Layer 3 of a small transformer language model trained on English Wikipedia (10 layers, counted from 0, width 64).
Take only the direct path to the model's output, skipping the later layers: a vector added to the residual stream pushes a token's score in proportion to its dot product with that token's output vector.

Output vectors of the tokens that the questions are about. A number n stands for (n - 500) times 0.0095.
"ittee ": 246 283 792 240 235 716 593 630 444 328 740 622 626 408 672 273 254 443 297 573 559 152 648 638 402 439 363 606 423 301 765 518 703 742 440 652 454 370 543 800 511 260 933 646 648 577 284 508 412 388 574 323 551 714 560 711 643 512 475 623 802 444 504 429
")===": 440 431 761 476 425 570 518 612 356 412 632 574 520 469 519 404 354 477 439 599 576 348 450 444 540 554 505 484 526 353 535 417 635 514 412 586 528 586 502 577 510 413 702 676 615 432 435 390 561 482 563 479 460 698 507 502 403 555 456 693 609 489 468 498
"al ": 430 473 460 549 561 594 569 569 446 502 509 508 508 479 458 511 518 483 455 552 496 503 457 519 431 490 443 578 495 464 535 512 570 504 543 502 596 444 504 560 380 521 494 605 518 394 587 504 524 568 537 453 600 503 500 498 480 519 556 517 563 577 500 533
"industr": 242 277 832 219 220 694 621 596 457 286 773 619 619 386 681 279 234 444 278 590 555 91 639 667 393 450 341 605 415 233 752 538 695 729 463 640 463 344 562 829 538 261 975 647 667 581 304 532 421 365 594 307 575 730 572 751 625 512 457 650 794 473 484 376
"ior ": 527 399 472 476 354 713 599 612 476 423 562 502 515 459 592 458 409 562 347 524 659 407 446 522 504 467 525 505 524 556 541 448 602 537 517 542 637 518 486 540 523 453 550 497 640 595 468 549 485 484 525 426 594 593 461 604 442 433 597 505 602 531 617 494
"Phylum": 515 360 700 353 443 627 482 379 559 433 556 672 562 385 520 388 500 470 280 616 380 154 620 680 485 508 343 671 554 360 664 539 532 758 572 623 471 613 583 696 471 360 817 500 665 659 408 534 311 315 650 356 525 524 464 471 735 712 543 635 619 485 558 422
"whom ": 588 475 723 186 322 607 571 590 395 290 616 562 668 462 522 412 329 407 350 562 608 295 565 647 262 391 324 530 261 537 587 397 530 577 478 543 535 338 542 504 525 396 617 592 609 482 317 497 487 479 520 496 503 596 439 655 656 309 359 547 540 472 474 333
"election": 349 503 654 374 428 544 690 545 390 500 700 451 493 370 585 417 326 404 444 516 494 392 632 468 438 507 428 588 629 441 557 462 591 514 521 611 486 601 534 580 612 443 700 483 542 424 356 465 476 526 496 430 601 503 511 565 491 363 455 596 543 453 564 433
"ages": 522 535 479 459 414 577 503 466 373 500 542 461 562 492 619 470 420 406 299 605 527 375 557 594 396 463 518 580 498 369 515 506 645 500 539 484 586 533 513 596 552 450 658 618 612 439 540 505 487 515 355 415 552 502 483 563 492 526 390 593 567 472 552 388
"ti": 471 497 470 500 500 488 508 539 519 463 573 561 546 567 533 503 541 486 425 537 480 431 501 454 489 439 479 387 545 568 500 540 447 449 421 503 533 509 492 472 493 514 522 493 484 403 461 489 556 524 455 544 517 488 445 476 516 456 479 516 526 444 506 450
"ial ": 452 537 492 474 372 599 669 544 494 392 467 589 580 582 483 481 311 500 385 483 558 414 498 465 456 550 489 531 546 406 554 523 554 540 597 529 480 454 428 500 524 483 560 509 493 538 475 715 479 415 521 371 611 443 523 498 465 550 498 525 604 413 431 439
"ts": 466 574 526 578 439 483 455 468 476 461 571 609 556 562 522 441 500 521 450 498 491 355 488 473 427 534 421 461 486 477 453 594 558 484 453 437 584 435 472 495 572 489 520 641 552 503 484 460 549 486 452 481 543 587 452 490 492 479 404 467 562 365 543 400

Each question shows what one neuron of this layer's MLP adds at an activation of 1. A number n stands for (n - 500) times 0.0028.

n2: 368 404 658 554 568 717 519 451 497 603 413 323 359 469 596 340 450 524 449 452 595 535 434 577 480 400 561 414 424 623 542 500 333 529 553 515 607 582 572 513 524 661 661 420 360 552 405 437 374 586 666 349 366 397 556 756 353 572 391 511 603 618 406 414
Which of these tokens does it push down most? "ts"

n30: 344 415 630 613 235 385 576 347 524 502 445 562 578 537 458 493 619 621 511 567 443 548 366 478 431 367 559 508 455 457 629 593 411 567 628 499 303 549 552 311 335 313 471 515 388 503 488 562 335 468 544 545 565 483 576 510 447 536 626 592 339 434 595 545
Pushed up most: "Phylum"

n14: 413 477 442 543 536 472 572 479 653 471 366 669 573 401 310 471 387 403 655 439 563 436 452 290 516 611 524 490 522 533 498 675 586 541 564 532 484 497 465 516 416 531 484 588 505 528 580 491 521 397 371 374 423 604 482 568 530 354 641 488 226 432 548 530
Which three tokens does it push up most, strongest first? "ial ", "ts", "al "

n40: 434 559 558 392 603 556 389 366 489 560 690 372 507 617 315 510 334 525 550 666 457 557 514 195 376 384 449 432 577 482 469 567 508 576 632 408 448 498 567 599 550 385 481 502 523 543 523 457 551 531 534 482 424 426 480 574 289 506 540 558 622 412 472 467
Which three tokens does it push up most, strongest first? "election", ")===", "industr"

n78: 404 508 665 330 628 676 469 488 631 570 425 498 392 569 466 304 346 529 766 570 692 622 401 509 554 447 533 317 394 443 542 546 581 497 481 418 627 428 493 552 503 443 507 564 740 507 507 525 635 607 434 518 408 392 503 410 565 488 346 569 374 487 590 542
Pushed up most: ")==="

n121: 489 478 555 314 460 540 536 599 480 572 329 443 645 233 440 517 542 587 467 484 436 480 703 608 420 493 599 528 572 494 487 822 539 282 385 521 267 360 497 569 530 484 503 439 356 385 484 435 496 375 433 408 614 568 540 334 413 581 498 547 612 427 422 699
Which of these tokens does it push down most? "ior "

n59: 398 298 595 662 728 656 424 428 458 592 366 483 717 644 464 729 590 508 518 412 551 565 554 508 497 531 520 642 580 677 347 595 674 382 407 819 494 376 360 396 260 628 667 543 327 423 565 592 454 512 542 593 465 610 390 347 461 595 608 568 519 583 556 488
Pushed up most: "al "

n11: 460 360 370 511 487 414 600 380 498 515 601 491 335 587 585 617 732 609 517 568 459 441 569 506 439 352 443 520 607 507 601 593 657 263 735 735 589 501 532 536 567 541 580 341 435 588 555 626 415 340 492 481 430 517 460 461 511 416 373 574 337 557 465 535
Pushed up most: "Phylum"

n85: 444 355 541 647 452 445 423 569 519 604 512 333 528 454 512 359 360 512 580 650 556 546 545 433 494 420 565 455 611 541 453 524 488 545 473 579 536 606 564 507 474 337 556 416 534 689 404 567 560 518 514 535 567 507 538 476 515 483 445 416 490 539 436 648
Pushed up most: "ittee "

n38: 610 555 410 628 476 386 715 500 480 519 718 493 533 473 599 295 579 446 395 560 492 510 628 470 552 528 552 334 523 516 510 493 424 562 354 417 500 580 501 657 536 272 359 536 552 483 475 533 401 338 553 595 449 564 405 569 482 302 516 519 525 404 652 600
Which of these tokens does it push down most? "al "

n73: 585 449 216 585 528 411 641 647 470 272 431 642 377 440 607 518 503 521 441 445 423 535 441 603 577 208 574 494 563 430 494 520 479 483 502 455 573 574 379 414 508 583 694 249 545 567 560 417 472 463 509 384 384 539 595 568 568 539 633 311 440 294 529 563
Pushed up most: "ior "

n65: 577 388 524 308 475 430 453 456 497 510 545 520 391 482 449 546 525 690 496 472 522 513 551 249 439 495 532 444 502 263 537 519 494 442 394 674 630 567 446 682 548 236 454 435 445 465 604 419 772 449 478 381 648 377 649 425 500 434 619 464 713 454 567 340
Which two tokens does it push up most, strongest first? "industr", "ittee "

n46: 585 385 427 297 396 377 540 510 621 389 435 375 586 585 556 317 287 480 507 589 692 680 360 716 479 583 463 539 336 581 422 302 423 561 499 376 651 472 601 475 697 445 427 560 318 538 503 566 360 556 634 523 568 464 487 539 518 686 426 706 502 480 423 421
Pushed up most: "whom "

n75: 368 551 534 605 437 574 376 484 363 487 619 464 576 469 382 198 293 414 500 470 486 578 429 380 577 547 484 483 196 505 653 461 487 618 534 449 499 593 538 337 517 540 683 458 629 642 567 394 552 444 638 339 568 324 366 449 431 384 441 524 544 478 588 450
Which of these tokens does it push down most? "ti"

n97: 607 575 495 657 668 534 480 452 489 445 536 383 488 524 561 429 671 423 511 393 392 471 467 441 348 576 524 390 357 451 569 331 535 395 494 486 452 514 493 393 474 542 477 428 352 374 423 517 585 640 478 440 496 512 467 360 526 556 329 595 366 500 625 618
Pushed up most: "ti"

n42: 383 523 580 492 617 408 606 575 478 492 536 502 668 717 539 523 583 423 670 446 584 418 541 629 548 497 484 555 454 504 567 594 468 498 423 434 706 384 568 526 509 347 432 503 641 518 382 549 672 452 506 416 625 436 536 395 507 564 502 357 346 407 585 413
Pushed up most: "ts"

n8: 559 584 185 566 459 639 334 424 639 616 577 690 561 322 660 325 460 578 439 570 651 460 634 329 372 494 466 440 499 379 434 468 536 482 597 619 519 442 480 657 487 759 364 462 434 583 591 555 600 437 504 639 605 469 535 511 716 444 607 490 581 618 543 447
Pushed up most: "ior "

n89: 377 598 541 389 502 427 367 422 538 432 530 654 568 390 414 508 325 402 403 434 324 335 622 566 515 347 514 507 412 510 321 519 476 377 395 400 512 522 441 442 482 277 578 348 358 377 626 437 566 519 531 524 523 588 438 397 533 554 412 492 428 423 448 502
Which of these tokens does it push down most? "ior "

n81: 392 453 630 525 385 502 366 412 531 415 491 606 318 399 463 654 332 395 412 459 413 518 579 400 559 465 605 584 465 603 488 534 427 564 507 652 434 451 530 491 501 557 565 400 476 504 561 601 618 731 590 427 460 673 497 631 397 489 396 594 342 450 538 325
Which of these tokens does it push down most? "al "

n69: 450 342 380 475 468 520 433 480 650 719 560 455 526 500 426 468 507 503 580 561 556 332 370 567 577 553 552 452 361 394 435 469 669 416 646 443 520 447 532 529 487 427 516 561 451 499 481 477 628 459 479 605 690 661 492 421 461 626 502 550 739 434 333 499
Which two tokens does it push up most, strongest first? "industr", "ittee "

n18: 651 451 575 381 511 316 447 557 602 580 440 510 617 378 604 600 473 439 367 591 507 696 602 461 428 458 653 645 339 522 571 464 489 396 554 643 558 514 639 375 583 600 571 553 520 404 647 636 502 511 395 452 230 449 514 375 367 527 455 478 380 520 514 322
Which two tokens does it push up most, strongest first? "ages", "whom "